Layer 8 of a small transformer language model trained on English Wikipedia (11 layers, counted from 0, width 128).
A neuron adds its activation times its output weights to the MLP's output. To switch it off is to set its activation to zero at one token and run the rest of the model.

Output weights of the MLP neurons that the questions are about. A number n stands for (n - 128) times 0.0049.
n20: 128, 118, 143, 108, 156, 155, 96, 135, 101, 116, 130, 117, 155, 108, 148, 94, 116, 119, 145, 137, 133, 122, 117, 125, 142, 138, 131, 143, 103, 157, 137, 129, 126, 115, 110, 157, 89, 160, 149, 165, 145, 117, 121, 136, 245, 133, 124, 131, 136, 109, 151, 119, 100, 157, 107, 170, 119, 161, 160, 121, 118, 118, 95, 112, 122, 154, 127, 143, 132, 122, 114, 141, 136, 110, 129, 101, 108, 100, 153, 91, 159, 145, 96, 92, 151, 125, 121, 127, 96, 115, 164, 109, 149, 115, 140, 124, 135, 120, 168, 146, 143, 158, 87, 141, 124, 116, 140, 153, 134, 106, 127, 100, 120, 118, 119, 110, 84, 107, 131, 136, 143, 65, 103, 107, 116, 99, 127, 110
n65: 139, 129, 145, 132, 129, 130, 135, 118, 137, 156, 179, 151, 111, 116, 118, 108, 92, 138, 118, 103, 140, 135, 194, 162, 148, 145, 168, 110, 142, 126, 131, 74, 133, 135, 109, 109, 126, 109, 152, 126, 166, 98, 151, 124, 72, 108, 145, 127, 143, 112, 137, 131, 151, 124, 115, 123, 111, 132, 148, 152, 92, 126, 138, 94, 157, 118, 106, 126, 96, 131, 133, 148, 170, 111, 124, 103, 147, 90, 118, 117, 187, 133, 102, 170, 100, 123, 125, 74, 112, 145, 128, 117, 137, 127, 108, 119, 126, 149, 118, 139, 143, 146, 147, 124, 145, 115, 119, 146, 120, 136, 139, 136, 92, 147, 87, 124, 110, 149, 125, 137, 101, 127, 105, 110, 72, 142, 136, 142
n91: 127, 112, 145, 155, 167, 98, 131, 114, 117, 104, 148, 130, 162, 116, 100, 112, 130, 144, 135, 122, 105, 123, 109, 132, 186, 131, 114, 125, 152, 151, 127, 174, 144, 136, 107, 135, 127, 165, 156, 90, 110, 123, 134, 134, 154, 86, 106, 145, 76, 115, 172, 107, 117, 126, 78, 144, 138, 166, 129, 133, 142, 110, 117, 98, 129, 124, 129, 156, 113, 148, 147, 124, 126, 136, 123, 123, 132, 169, 144, 136, 161, 122, 109, 116, 114, 104, 150, 148, 138, 152, 150, 111, 112, 133, 147, 87, 102, 133, 119, 146, 118, 102, 130, 112, 123, 111, 114, 134, 124, 108, 111, 138, 164, 107, 152, 141, 96, 163, 117, 127, 153, 161, 163, 127, 125, 107, 108, 112
n131: 114, 120, 126, 130, 137, 153, 115, 136, 132, 102, 133, 134, 157, 145, 127, 104, 125, 88, 126, 116, 134, 142, 140, 125, 131, 145, 139, 130, 130, 115, 126, 127, 126, 96, 125, 133, 114, 85, 132, 93, 162, 101, 143, 138, 8, 130, 135, 147, 123, 116, 135, 133, 166, 125, 117, 116, 127, 129, 124, 121, 147, 127, 131, 121, 125, 105, 122, 134, 121, 127, 162, 135, 72, 152, 136, 123, 136, 107, 161, 118, 114, 126, 112, 122, 115, 121, 156, 151, 139, 156, 142, 150, 136, 117, 154, 131, 120, 104, 109, 132, 132, 141, 108, 109, 109, 112, 134, 95, 107, 181, 104, 111, 118, 104, 93, 130, 86, 149, 148, 150, 127, 120, 119, 129, 145, 114, 142, 149
n134: 134, 129, 135, 126, 92, 119, 98, 110, 146, 171, 131, 135, 155, 89, 129, 142, 141, 196, 118, 137, 146, 140, 107, 141, 135, 138, 115, 103, 151, 123, 125, 100, 138, 123, 136, 127, 125, 43, 170, 133, 122, 100, 122, 111, 118, 153, 116, 125, 132, 154, 109, 143, 139, 157, 122, 180, 125, 127, 130, 111, 93, 120, 137, 146, 151, 129, 102, 142, 102, 163, 188, 150, 156, 76, 128, 129, 136, 91, 90, 111, 151, 72, 106, 80, 119, 134, 128, 113, 114, 140, 115, 131, 114, 117, 144, 116, 111, 112, 126, 88, 126, 129, 148, 152, 127, 142, 99, 123, 165, 129, 171, 111, 116, 142, 121, 154, 118, 126, 111, 128, 141, 93, 88, 130, 139, 137, 121, 153
n136: 135, 79, 120, 136, 159, 137, 172, 150, 129, 147, 167, 118, 105, 134, 110, 111, 84, 119, 162, 133, 150, 153, 128, 93, 127, 148, 140, 92, 113, 166, 141, 96, 123, 159, 101, 156, 96, 110, 117, 110, 135, 137, 142, 84, 127, 133, 136, 158, 127, 136, 104, 129, 135, 107, 78, 108, 128, 114, 133, 124, 133, 114, 132, 136, 122, 144, 53, 167, 79, 117, 118, 122, 169, 117, 158, 130, 146, 124, 119, 175, 78, 89, 129, 136, 129, 136, 110, 164, 156, 154, 167, 153, 97, 131, 146, 160, 106, 138, 131, 114, 108, 136, 147, 128, 136, 157, 132, 106, 155, 79, 83, 139, 82, 133, 149, 116, 139, 163, 115, 121, 158, 137, 115, 131, 149, 129, 156, 104
n170: 142, 133, 132, 148, 138, 108, 164, 127, 146, 142, 152, 150, 129, 138, 136, 91, 103, 104, 189, 159, 131, 123, 121, 134, 152, 109, 134, 113, 153, 86, 113, 113, 133, 103, 154, 150, 111, 142, 136, 95, 119, 137, 156, 146, 141, 146, 132, 135, 114, 115, 104, 125, 112, 115, 113, 132, 139, 138, 121, 132, 99, 87, 137, 121, 119, 119, 143, 161, 115, 191, 119, 80, 112, 119, 86, 147, 137, 90, 133, 111, 118, 142, 67, 124, 144, 138, 133, 101, 108, 147, 166, 129, 164, 126, 129, 102, 98, 136, 131, 144, 112, 129, 132, 136, 126, 118, 155, 75, 100, 114, 141, 113, 147, 154, 135, 129, 107, 113, 112, 144, 114, 108, 141, 137, 177, 138, 159, 108
n196: 155, 144, 129, 151, 144, 147, 147, 119, 148, 123, 106, 128, 159, 151, 96, 137, 173, 123, 124, 122, 159, 120, 165, 162, 94, 98, 135, 143, 149, 113, 101, 114, 137, 145, 98, 89, 118, 100, 122, 126, 175, 128, 159, 126, 164, 156, 147, 159, 148, 149, 110, 189, 134, 151, 56, 119, 107, 145, 147, 149, 188, 152, 98, 113, 139, 141, 157, 197, 120, 123, 96, 125, 132, 148, 121, 130, 81, 145, 118, 142, 130, 126, 160, 110, 93, 141, 120, 87, 123, 139, 109, 136, 84, 127, 135, 153, 96, 143, 135, 144, 129, 107, 152, 108, 117, 116, 94, 139, 116, 139, 93, 151, 121, 147, 136, 133, 114, 145, 135, 139, 147, 140, 138, 113, 156, 98, 117, 133
n198: 134, 109, 149, 77, 132, 124, 156, 129, 166, 133, 138, 151, 64, 118, 144, 119, 132, 136, 112, 138, 151, 99, 130, 138, 118, 134, 159, 99, 111, 152, 105, 86, 164, 101, 117, 132, 123, 153, 159, 128, 161, 149, 127, 133, 72, 117, 108, 125, 155, 91, 126, 134, 129, 139, 113, 109, 119, 145, 157, 147, 140, 119, 152, 100, 135, 143, 127, 145, 107, 111, 117, 104, 105, 138, 184, 125, 144, 140, 139, 160, 131, 155, 140, 158, 118, 139, 149, 143, 97, 113, 113, 126, 137, 116, 134, 186, 156, 142, 127, 143, 131, 143, 144, 107, 140, 113, 138, 143, 167, 106, 139, 120, 123, 114, 129, 148, 111, 123, 179, 150, 130, 147, 132, 130, 90, 127, 112, 85
n201: 120, 154, 144, 118, 108, 159, 127, 135, 156, 113, 97, 132, 156, 127, 131, 110, 148, 164, 125, 94, 132, 126, 137, 176, 146, 97, 135, 95, 168, 141, 140, 133, 120, 110, 138, 98, 159, 119, 131, 144, 106, 102, 139, 101, 112, 137, 89, 126, 143, 183, 124, 117, 158, 132, 138, 132, 125, 101, 128, 112, 66, 111, 145, 123, 138, 170, 131, 137, 113, 150, 159, 83, 127, 130, 116, 163, 154, 138, 118, 106, 120, 97, 127, 118, 131, 98, 120, 125, 162, 154, 150, 125, 103, 96, 132, 118, 141, 109, 153, 111, 142, 114, 143, 171, 124, 113, 119, 172, 140, 129, 163, 125, 127, 137, 137, 111, 152, 114, 118, 136, 107, 94, 97, 133, 125, 101, 162, 135
n208: 142, 163, 118, 127, 122, 138, 142, 112, 121, 131, 122, 114, 141, 125, 130, 120, 145, 124, 142, 117, 132, 126, 119, 159, 76, 135, 105, 131, 116, 105, 161, 107, 123, 142, 184, 130, 122, 66, 122, 118, 129, 103, 121, 133, 147, 163, 113, 150, 148, 133, 101, 137, 142, 124, 109, 133, 136, 121, 145, 143, 144, 119, 143, 123, 135, 121, 99, 111, 115, 137, 95, 117, 131, 127, 127, 145, 150, 147, 152, 124, 96, 96, 121, 149, 122, 137, 153, 121, 113, 138, 124, 127, 156, 138, 120, 148, 125, 135, 151, 121, 118, 103, 165, 171, 103, 120, 126, 126, 106, 143, 160, 126, 101, 157, 134, 105, 115, 112, 115, 134, 130, 158, 157, 128, 146, 113, 156, 120
n217: 140, 126, 157, 103, 125, 88, 105, 117, 117, 133, 123, 158, 137, 82, 130, 123, 106, 132, 116, 106, 152, 110, 122, 141, 137, 203, 143, 137, 115, 79, 112, 108, 114, 116, 147, 132, 149, 160, 115, 132, 131, 144, 168, 136, 86, 107, 121, 129, 98, 86, 112, 119, 150, 110, 123, 109, 126, 132, 112, 133, 141, 127, 117, 132, 105, 133, 133, 123, 115, 136, 122, 118, 109, 130, 127, 112, 136, 127, 113, 184, 115, 105, 159, 146, 152, 146, 128, 100, 162, 109, 145, 134, 151, 154, 139, 156, 126, 99, 138, 141, 110, 163, 147, 133, 106, 146, 133, 109, 109, 94, 192, 151, 124, 101, 133, 113, 108, 126, 120, 96, 153, 113, 138, 136, 119, 114, 139, 122
n224: 80, 117, 109, 126, 119, 143, 148, 97, 92, 105, 133, 111, 155, 109, 150, 97, 126, 116, 166, 115, 118, 126, 92, 147, 133, 127, 95, 132, 165, 129, 107, 102, 149, 150, 143, 114, 113, 112, 155, 111, 137, 125, 137, 167, 106, 140, 138, 137, 133, 113, 122, 122, 165, 100, 149, 134, 117, 124, 119, 116, 94, 127, 163, 138, 132, 142, 104, 112, 129, 138, 116, 129, 131, 110, 134, 95, 150, 148, 183, 139, 88, 149, 147, 148, 166, 131, 138, 146, 130, 129, 112, 109, 107, 98, 115, 135, 145, 136, 140, 144, 108, 109, 123, 120, 122, 129, 107, 110, 104, 135, 127, 145, 123, 141, 99, 121, 140, 95, 121, 141, 110, 125, 116, 132, 111, 124, 131, 168
n253: 112, 111, 132, 94, 141, 125, 131, 125, 145, 159, 98, 114, 124, 91, 132, 170, 159, 127, 116, 90, 124, 127, 92, 110, 89, 132, 160, 91, 102, 113, 135, 160, 136, 87, 133, 130, 145, 114, 151, 162, 149, 82, 138, 107, 91, 127, 126, 130, 151, 130, 165, 131, 120, 158, 141, 100, 151, 101, 147, 148, 127, 126, 144, 121, 118, 140, 154, 125, 127, 129, 125, 110, 106, 115, 145, 132, 148, 133, 133, 126, 175, 120, 170, 115, 116, 159, 173, 115, 114, 104, 125, 129, 124, 110, 136, 145, 114, 131, 132, 110, 155, 106, 116, 129, 132, 145, 118, 116, 106, 140, 106, 91, 147, 133, 137, 130, 164, 117, 123, 165, 119, 158, 142, 111, 135, 99, 105, 124
n272: 151, 106, 122, 154, 143, 156, 136, 140, 137, 165, 151, 138, 158, 54, 132, 123, 137, 118, 137, 99, 120, 127, 143, 118, 161, 169, 131, 160, 136, 155, 146, 143, 141, 102, 121, 153, 121, 203, 117, 106, 124, 112, 167, 152, 178, 139, 143, 131, 130, 98, 130, 141, 118, 118, 139, 145, 138, 103, 110, 146, 105, 108, 115, 146, 110, 134, 126, 115, 107, 120, 127, 111, 130, 119, 115, 139, 85, 131, 152, 118, 126, 80, 103, 165, 135, 147, 115, 134, 120, 132, 113, 129, 126, 114, 133, 119, 134, 132, 161, 110, 150, 131, 94, 136, 129, 142, 115, 128, 112, 110, 110, 110, 145, 161, 135, 126, 111, 140, 147, 110, 138, 107, 116, 160, 142, 155, 111, 97

Each question names a token from some text and the token that comes next. It shows the activations a of the neurons there, in the order above. A number n stands for (n - 128) times 5.1.

Then comes g, the gradient of the next token's log-probability with respect to the MLP's output, scaled to length 1. A neuron's effect is roughly proportional to its activation times (output weights . g). A number n stands for (n - 128) times 0.0031.

" |", then " T"
a: 128, 129, 128, 128, 128, 128, 127, 128, 128, 128, 128, 128, 128, 128, 128
g: 154, 145, 147, 145, 118, 123, 146, 125, 145, 140, 158, 99, 121, 172, 118, 138, 113, 91, 103, 114, 73, 138, 138, 177, 136, 97, 66, 121, 142, 67, 149, 80, 157, 135, 169, 151, 124, 99, 136, 108, 94, 117, 126, 143, 125, 99, 113, 111, 163, 134, 103, 109, 128, 149, 142, 112, 97, 100, 86, 116, 155, 114, 108, 143, 121, 116, 170, 140, 113, 170, 120, 107, 168, 119, 132, 136, 141, 104, 112, 113, 133, 69, 171, 152, 104, 97, 172, 157, 193, 116, 123, 104, 142, 91, 144, 45, 168, 112, 95, 152, 61, 138, 147, 104, 102, 137, 125, 123, 130, 169, 136, 168, 130, 107, 59, 105, 137, 151, 138, 113, 95, 84, 134, 128, 98, 142, 210, 134
Which neuron, switched off, raises the next token's probability most? n170

"ser", then " |"
a: 128, 128, 128, 128, 129, 128, 128, 128, 128, 128, 127, 128, 128, 129, 128
g: 143, 125, 156, 138, 127, 136, 175, 152, 161, 123, 124, 137, 189, 147, 116, 139, 88, 122, 76, 123, 164, 147, 133, 110, 148, 113, 95, 149, 172, 165, 121, 120, 129, 61, 108, 122, 82, 162, 72, 159, 171, 110, 117, 168, 100, 142, 138, 129, 101, 155, 116, 180, 135, 125, 127, 156, 116, 108, 130, 128, 166, 99, 110, 192, 63, 124, 139, 164, 137, 96, 163, 179, 129, 117, 103, 97, 123, 93, 98, 127, 103, 101, 123, 82, 98, 112, 178, 61, 115, 156, 159, 96, 120, 169, 144, 102, 116, 120, 142, 139, 136, 128, 125, 105, 167, 150, 116, 122, 105, 142, 100, 131, 114, 38, 136, 152, 67, 100, 137, 88, 146, 128, 144, 133, 137, 148, 145, 126
Switching off which neuron hurts the next token most? n208

" state", then " line"
a: 128, 128, 128, 128, 128, 128, 128, 128, 128, 129, 128, 128, 128, 128, 128
g: 91, 68, 98, 117, 103, 139, 125, 167, 152, 102, 100, 94, 117, 75, 117, 141, 152, 166, 150, 154, 92, 133, 93, 149, 135, 141, 137, 136, 139, 136, 164, 146, 134, 87, 140, 77, 125, 118, 134, 141, 68, 101, 108, 111, 111, 86, 107, 108, 167, 166, 106, 133, 110, 78, 132, 132, 140, 95, 143, 115, 161, 179, 119, 143, 125, 142, 122, 85, 99, 144, 110, 99, 136, 135, 86, 142, 132, 150, 116, 107, 152, 98, 141, 189, 159, 174, 108, 72, 123, 91, 158, 140, 107, 67, 139, 101, 109, 125, 104, 141, 123, 111, 140, 74, 64, 121, 102, 84, 125, 157, 53, 128, 100, 103, 153, 106, 119, 148, 113, 175, 119, 178, 140, 148, 127, 125, 181, 103
Switching off which neuron hurts the next token most? n201

" |", then "\n"
a: 128, 129, 128, 126, 128, 128, 128, 128, 128, 128, 128, 128, 128, 128, 128
g: 134, 139, 122, 113, 98, 182, 96, 152, 146, 140, 109, 148, 66, 99, 147, 143, 110, 137, 109, 149, 129, 115, 105, 133, 121, 79, 142, 174, 139, 99, 141, 167, 126, 129, 87, 173, 133, 105, 117, 106, 123, 122, 108, 131, 122, 149, 150, 137, 137, 153, 139, 129, 63, 88, 149, 121, 135, 117, 95, 120, 113, 102, 118, 113, 128, 210, 84, 154, 97, 93, 140, 138, 174, 66, 113, 95, 106, 67, 122, 71, 172, 143, 128, 96, 111, 108, 87, 140, 120, 147, 114, 115, 136, 135, 134, 121, 117, 147, 135, 112, 167, 76, 118, 171, 124, 111, 170, 115, 154, 120, 223, 120, 183, 120, 129, 100, 116, 147, 115, 116, 90, 154, 103, 152, 82, 156, 74, 141
Switching off which neuron hurts the next token most? n131

" continues", then " north"
a: 128, 128, 128, 128, 128, 128, 127, 128, 128, 128, 128, 128, 128, 128, 128
g: 97, 113, 101, 117, 93, 161, 137, 120, 89, 133, 101, 101, 181, 76, 81, 140, 149, 117, 106, 156, 217, 143, 124, 118, 110, 142, 123, 89, 125, 161, 135, 146, 149, 97, 117, 121, 130, 100, 156, 147, 93, 141, 84, 114, 102, 129, 103, 108, 109, 93, 147, 147, 127, 118, 106, 125, 113, 113, 102, 189, 123, 128, 172, 157, 117, 128, 105, 134, 109, 176, 91, 185, 146, 176, 163, 126, 133, 151, 108, 170, 192, 109, 150, 149, 170, 131, 169, 159, 127, 132, 96, 93, 146, 149, 112, 145, 160, 102, 105, 137, 98, 112, 150, 180, 140, 100, 158, 114, 110, 102, 104, 140, 81, 100, 159, 98, 130, 93, 137, 208, 113, 135, 137, 143, 127, 115, 186, 101
Switching off which neuron hurts the next token most? n170

" |", then " Im"
a: 128, 128, 128, 128, 128, 128, 130, 128, 128, 128, 128, 128, 128, 128, 128
g: 116, 171, 172, 146, 145, 94, 124, 104, 140, 120, 179, 128, 106, 117, 133, 75, 138, 176, 132, 121, 108, 112, 117, 89, 82, 102, 124, 140, 150, 98, 149, 132, 114, 96, 92, 116, 124, 113, 130, 163, 122, 176, 116, 131, 100, 89, 83, 129, 110, 76, 96, 128, 150, 146, 156, 123, 137, 117, 92, 126, 114, 134, 53, 115, 135, 134, 137, 119, 166, 138, 118, 154, 87, 67, 99, 109, 110, 129, 85, 88, 122, 129, 137, 163, 175, 138, 164, 91, 103, 16, 142, 138, 115, 117, 141, 116, 150, 122, 94, 157, 111, 118, 104, 168, 75, 149, 141, 108, 131, 141, 153, 122, 117, 54, 125, 141, 133, 103, 113, 101, 150, 117, 97, 111, 133, 184, 171, 105
Switching off which neuron hurts the next token most? n170

" |", then " 2"
a: 128, 128, 128, 125, 128, 128, 128, 128, 128, 128, 128, 127, 128, 128, 128
g: 104, 118, 145, 143, 69, 82, 106, 111, 119, 116, 161, 137, 121, 114, 152, 143, 97, 129, 144, 100, 130, 126, 107, 103, 116, 155, 148, 112, 163, 166, 103, 85, 105, 99, 121, 138, 182, 143, 124, 162, 117, 147, 163, 96, 156, 82, 157, 80, 132, 82, 113, 135, 206, 93, 156, 148, 120, 153, 123, 134, 112, 126, 181, 146, 107, 63, 146, 102, 157, 116, 185, 164, 102, 120, 144, 143, 126, 138, 162, 189, 145, 133, 149, 141, 160, 179, 140, 110, 130, 150, 156, 190, 89, 138, 80, 112, 149, 123, 89, 120, 146, 101, 132, 115, 173, 132, 95, 105, 90, 104, 100, 129, 142, 132, 177, 158, 137, 143, 141, 127, 117, 163, 186, 92, 94, 167, 107, 119
Switching off which neuron hurts the next token most? n131

" then", then " follows"
a: 128, 128, 128, 127, 128, 128, 127, 128, 127, 127, 128, 128, 128, 128, 129
g: 145, 155, 129, 164, 131, 122, 92, 122, 147, 108, 96, 95, 103, 180, 144, 147, 87, 163, 134, 118, 90, 104, 136, 113, 156, 64, 119, 130, 70, 111, 90, 109, 97, 155, 108, 88, 127, 143, 163, 130, 178, 156, 123, 128, 132, 176, 113, 178, 143, 116, 137, 102, 170, 147, 105, 132, 135, 145, 115, 140, 139, 153, 159, 95, 159, 153, 199, 133, 122, 147, 129, 142, 106, 108, 111, 122, 99, 138, 152, 150, 192, 160, 188, 150, 151, 98, 109, 88, 108, 123, 137, 141, 111, 154, 111, 130, 166, 136, 146, 99, 141, 122, 129, 170, 149, 147, 175, 117, 115, 163, 171, 119, 97, 120, 134, 171, 92, 192, 169, 83, 111, 64, 126, 174, 125, 167, 137, 107
Which neuron, switched off, raises the next token's probability most? n272

" and", then " eventually"
a: 128, 128, 128, 128, 128, 128, 128, 128, 127, 128, 128, 128, 128, 128, 128
g: 128, 129, 120, 150, 115, 202, 144, 110, 102, 164, 136, 172, 142, 164, 104, 118, 100, 100, 148, 62, 90, 102, 155, 156, 85, 69, 113, 171, 142, 98, 175, 145, 148, 131, 121, 83, 98, 94, 151, 133, 101, 90, 156, 153, 106, 82, 175, 135, 147, 130, 101, 156, 139, 117, 148, 112, 100, 101, 140, 107, 176, 158, 111, 132, 152, 149, 95, 128, 136, 171, 153, 121, 147, 109, 150, 147, 103, 103, 167, 92, 164, 153, 136, 112, 89, 142, 123, 95, 127, 187, 142, 153, 97, 71, 121, 93, 98, 117, 140, 165, 125, 174, 79, 107, 141, 130, 144, 129, 148, 139, 143, 114, 114, 131, 174, 117, 160, 156, 73, 162, 139, 107, 111, 139, 128, 146, 176, 82
Switching off which neuron hurts the next token most? n198

"in", then " association"
a: 127, 128, 128, 128, 128, 128, 128, 128, 128, 128, 128, 126, 128, 128, 128
g: 130, 132, 109, 105, 97, 108, 130, 162, 144, 100, 113, 157, 91, 129, 145, 90, 138, 130, 137, 128, 131, 121, 128, 158, 108, 106, 165, 180, 130, 101, 104, 173, 168, 139, 142, 128, 99, 60, 63, 112, 130, 86, 119, 141, 146, 159, 76, 88, 183, 147, 112, 99, 106, 174, 126, 127, 130, 140, 129, 98, 112, 122, 164, 123, 153, 119, 55, 99, 98, 157, 160, 98, 148, 118, 108, 147, 88, 77, 168, 141, 146, 114, 146, 124, 136, 147, 96, 158, 104, 117, 108, 87, 117, 76, 112, 120, 113, 71, 118, 116, 111, 148, 120, 109, 96, 183, 155, 177, 120, 100, 102, 134, 177, 176, 99, 123, 149, 101, 105, 176, 167, 97, 93, 103, 134, 124, 85, 106
Switching off which neuron hurts the next token most? n217

" inter", then "chan"
a: 128, 128, 131, 128, 128, 128, 128, 128, 127, 130, 128, 128, 128, 128, 128
g: 128, 125, 131, 126, 121, 158, 145, 93, 172, 131, 137, 121, 187, 80, 105, 98, 119, 86, 154, 136, 146, 145, 174, 100, 129, 103, 167, 103, 85, 126, 124, 168, 159, 56, 78, 120, 152, 121, 128, 73, 73, 134, 140, 116, 138, 130, 151, 115, 172, 137, 127, 177, 88, 116, 152, 131, 142, 129, 68, 110, 113, 81, 80, 124, 142, 99, 114, 114, 112, 137, 165, 129, 162, 159, 71, 144, 114, 143, 135, 131, 95, 169, 105, 141, 141, 146, 170, 115, 193, 175, 121, 77, 164, 102, 98, 177, 118, 96, 94, 168, 149, 96, 138, 120, 116, 116, 129, 116, 170, 122, 110, 145, 123, 94, 132, 113, 139, 115, 116, 100, 133, 93, 72, 133, 98, 89, 153, 124
Switching off which neuron hurts the next token most? n201

" for", then " Trans"
a: 128, 128, 129, 128, 128, 128, 128, 128, 128, 128, 128, 128, 128, 128, 128
g: 145, 143, 100, 122, 158, 98, 148, 125, 154, 156, 93, 120, 148, 123, 108, 112, 145, 102, 175, 173, 149, 146, 147, 100, 92, 130, 142, 119, 101, 120, 153, 143, 169, 107, 101, 90, 118, 108, 110, 133, 108, 144, 115, 214, 124, 146, 95, 103, 136, 124, 120, 188, 137, 80, 127, 120, 163, 92, 139, 98, 125, 113, 124, 127, 162, 127, 101, 96, 124, 102, 177, 118, 152, 144, 129, 109, 94, 200, 138, 158, 149, 134, 153, 183, 127, 71, 159, 86, 116, 133, 221, 84, 90, 114, 103, 124, 152, 94, 138, 124, 111, 147, 138, 141, 142, 170, 195, 144, 97, 119, 138, 148, 92, 69, 99, 107, 124, 133, 154, 116, 141, 80, 115, 155, 123, 170, 127, 134
Which neuron, switched off, raises the next token's probability most? n91

"\n", then "-"
a: 128, 128, 128, 128, 128, 128, 129, 128, 125, 127, 129, 128, 128, 128, 128
g: 147, 125, 139, 144, 134, 79, 132, 143, 151, 83, 130, 134, 167, 102, 150, 141, 119, 152, 130, 99, 112, 161, 145, 156, 140, 99, 125, 149, 122, 110, 68, 91, 96, 153, 133, 118, 95, 123, 136, 150, 167, 148, 158, 119, 137, 121, 124, 155, 135, 160, 165, 49, 31, 143, 138, 95, 185, 161, 141, 101, 152, 118, 116, 145, 102, 168, 146, 130, 104, 104, 93, 100, 146, 112, 113, 119, 167, 105, 121, 147, 97, 123, 123, 143, 92, 153, 111, 121, 156, 97, 129, 164, 93, 121, 85, 106, 46, 150, 116, 200, 155, 90, 151, 122, 110, 142, 131, 154, 152, 112, 107, 146, 166, 93, 141, 48, 137, 132, 100, 152, 113, 117, 92, 134, 104, 152, 142, 132
Switching off which neuron hurts the next token most? n198

" T", then "UR"
a: 128, 129, 128, 128, 128, 128, 127, 128, 128, 128, 128, 128, 128, 128, 128
g: 113, 138, 106, 125, 82, 136, 98, 85, 161, 118, 171, 181, 132, 125, 137, 108, 59, 144, 101, 87, 104, 50, 119, 142, 95, 120, 134, 125, 134, 120, 170, 145, 146, 131, 118, 89, 113, 117, 174, 124, 104, 144, 102, 151, 119, 199, 102, 125, 91, 166, 114, 131, 90, 77, 109, 112, 123, 146, 145, 134, 119, 128, 124, 139, 144, 110, 114, 114, 88, 110, 128, 103, 119, 127, 119, 135, 91, 101, 112, 119, 152, 149, 93, 131, 100, 184, 185, 121, 103, 99, 116, 128, 55, 151, 141, 122, 94, 123, 110, 90, 195, 124, 134, 146, 97, 167, 147, 127, 74, 114, 115, 112, 126, 181, 90, 120, 145, 154, 142, 195, 127, 100, 170, 77, 133, 152, 138, 136
Which neuron, switched off, raises the next token's probability most? n170

" |", then " 26"
a: 128, 128, 129, 128, 128, 128, 128, 128, 127, 129, 128, 128, 128, 128, 128
g: 126, 112, 136, 134, 136, 158, 175, 99, 111, 117, 171, 160, 143, 155, 77, 148, 135, 97, 164, 111, 103, 139, 126, 120, 128, 138, 125, 92, 89, 128, 98, 178, 94, 165, 149, 108, 82, 146, 114, 172, 82, 133, 144, 61, 128, 127, 44, 136, 113, 169, 160, 112, 127, 177, 109, 148, 123, 136, 144, 125, 138, 124, 108, 143, 168, 98, 171, 133, 125, 99, 66, 76, 83, 119, 100, 138, 144, 174, 105, 96, 112, 106, 124, 112, 135, 141, 115, 121, 159, 112, 117, 159, 140, 107, 99, 128, 133, 199, 136, 137, 127, 125, 119, 121, 124, 97, 63, 106, 146, 151, 50, 135, 142, 174, 86, 121, 119, 126, 150, 111, 134, 100, 73, 140, 175, 120, 139, 137
Switching off which neuron hurts the next token most? n198

"town", then " Nas"
a: 128, 128, 128, 128, 128, 128, 128, 128, 128, 128, 128, 129, 128, 128, 128
g: 108, 107, 128, 119, 107, 142, 139, 124, 145, 127, 156, 179, 154, 103, 137, 80, 136, 157, 87, 167, 93, 162, 138, 154, 83, 182, 117, 86, 131, 90, 106, 125, 168, 112, 101, 125, 113, 177, 200, 103, 139, 155, 125, 130, 86, 73, 105, 97, 124, 128, 96, 124, 148, 137, 168, 148, 170, 101, 139, 127, 134, 127, 113, 109, 96, 89, 120, 119, 132, 111, 164, 135, 147, 136, 202, 118, 105, 133, 80, 172, 135, 141, 121, 167, 126, 138, 103, 135, 112, 75, 101, 171, 141, 99, 86, 70, 117, 68, 119, 93, 115, 134, 162, 128, 87, 76, 147, 113, 161, 160, 103, 124, 114, 88, 134, 131, 127, 89, 167, 139, 105, 85, 115, 112, 120, 172, 115, 107
Switching off which neuron hurts the next token most? n217

" Er", then "de"
a: 128, 128, 128, 128, 129, 128, 128, 128, 128, 128, 128, 128, 128, 128, 128
g: 113, 150, 139, 162, 157, 169, 105, 173, 138, 165, 107, 117, 130, 126, 123, 123, 142, 133, 124, 141, 89, 116, 93, 178, 103, 111, 102, 116, 127, 148, 76, 125, 174, 77, 119, 129, 119, 147, 119, 125, 142, 135, 81, 113, 117, 146, 91, 151, 180, 154, 146, 105, 131, 153, 104, 142, 127, 79, 138, 148, 204, 115, 154, 183, 126, 174, 124, 123, 131, 72, 119, 130, 120, 132, 86, 134, 128, 143, 102, 98, 88, 177, 100, 189, 146, 91, 134, 152, 88, 178, 150, 158, 216, 96, 182, 133, 130, 131, 109, 121, 121, 145, 106, 104, 165, 149, 129, 111, 120, 121, 104, 107, 193, 134, 82, 133, 111, 124, 128, 138, 117, 127, 99, 114, 177, 99, 164, 91
Which neuron, switched off, raises the next token's probability most? n134

" Ne", then "zi"
a: 128, 129, 128, 128, 128, 128, 128, 128, 128, 128, 128, 128, 128, 128, 128
g: 84, 71, 140, 146, 136, 99, 139, 113, 86, 171, 110, 145, 149, 192, 163, 109, 117, 95, 93, 52, 108, 117, 113, 136, 159, 156, 108, 161, 131, 85, 102, 112, 124, 131, 111, 114, 139, 119, 133, 174, 133, 138, 108, 110, 107, 173, 146, 113, 148, 155, 113, 162, 102, 54, 194, 124, 145, 125, 116, 131, 166, 170, 102, 84, 127, 146, 154, 98, 118, 141, 159, 107, 109, 124, 76, 132, 129, 154, 130, 109, 86, 161, 139, 137, 121, 138, 84, 156, 158, 121, 152, 171, 116, 154, 121, 157, 70, 131, 92, 163, 90, 166, 157, 143, 106, 106, 147, 148, 132, 104, 102, 123, 128, 162, 117, 136, 136, 126, 104, 161, 142, 53, 119, 148, 118, 133, 65, 153
Which neuron, switched off, raises the next token's probability most? n65

"=", then "="
a: 248, 128, 133, 120, 128, 128, 128, 128, 127, 128, 129, 127, 128, 128, 128
g: 172, 178, 121, 170, 146, 144, 92, 167, 127, 137, 138, 158, 175, 169, 79, 167, 126, 75, 152, 84, 120, 164, 149, 112, 130, 65, 98, 169, 141, 134, 96, 150, 95, 130, 112, 139, 147, 54, 156, 105, 154, 142, 150, 120, 108, 159, 114, 150, 108, 152, 155, 114, 155, 149, 83, 125, 128, 164, 135, 163, 105, 132, 134, 94, 126, 149, 153, 183, 102, 87, 131, 172, 175, 131, 118, 110, 121, 111, 148, 112, 157, 131, 98, 145, 114, 107, 159, 130, 112, 193, 146, 105, 123, 181, 158, 138, 130, 88, 96, 120, 134, 100, 124, 115, 182, 181, 171, 139, 103, 133, 187, 130, 87, 103, 121, 131, 130, 104, 151, 120, 158, 101, 115, 113, 136, 123, 125, 173
Switching off which neuron hurts the next token most? n20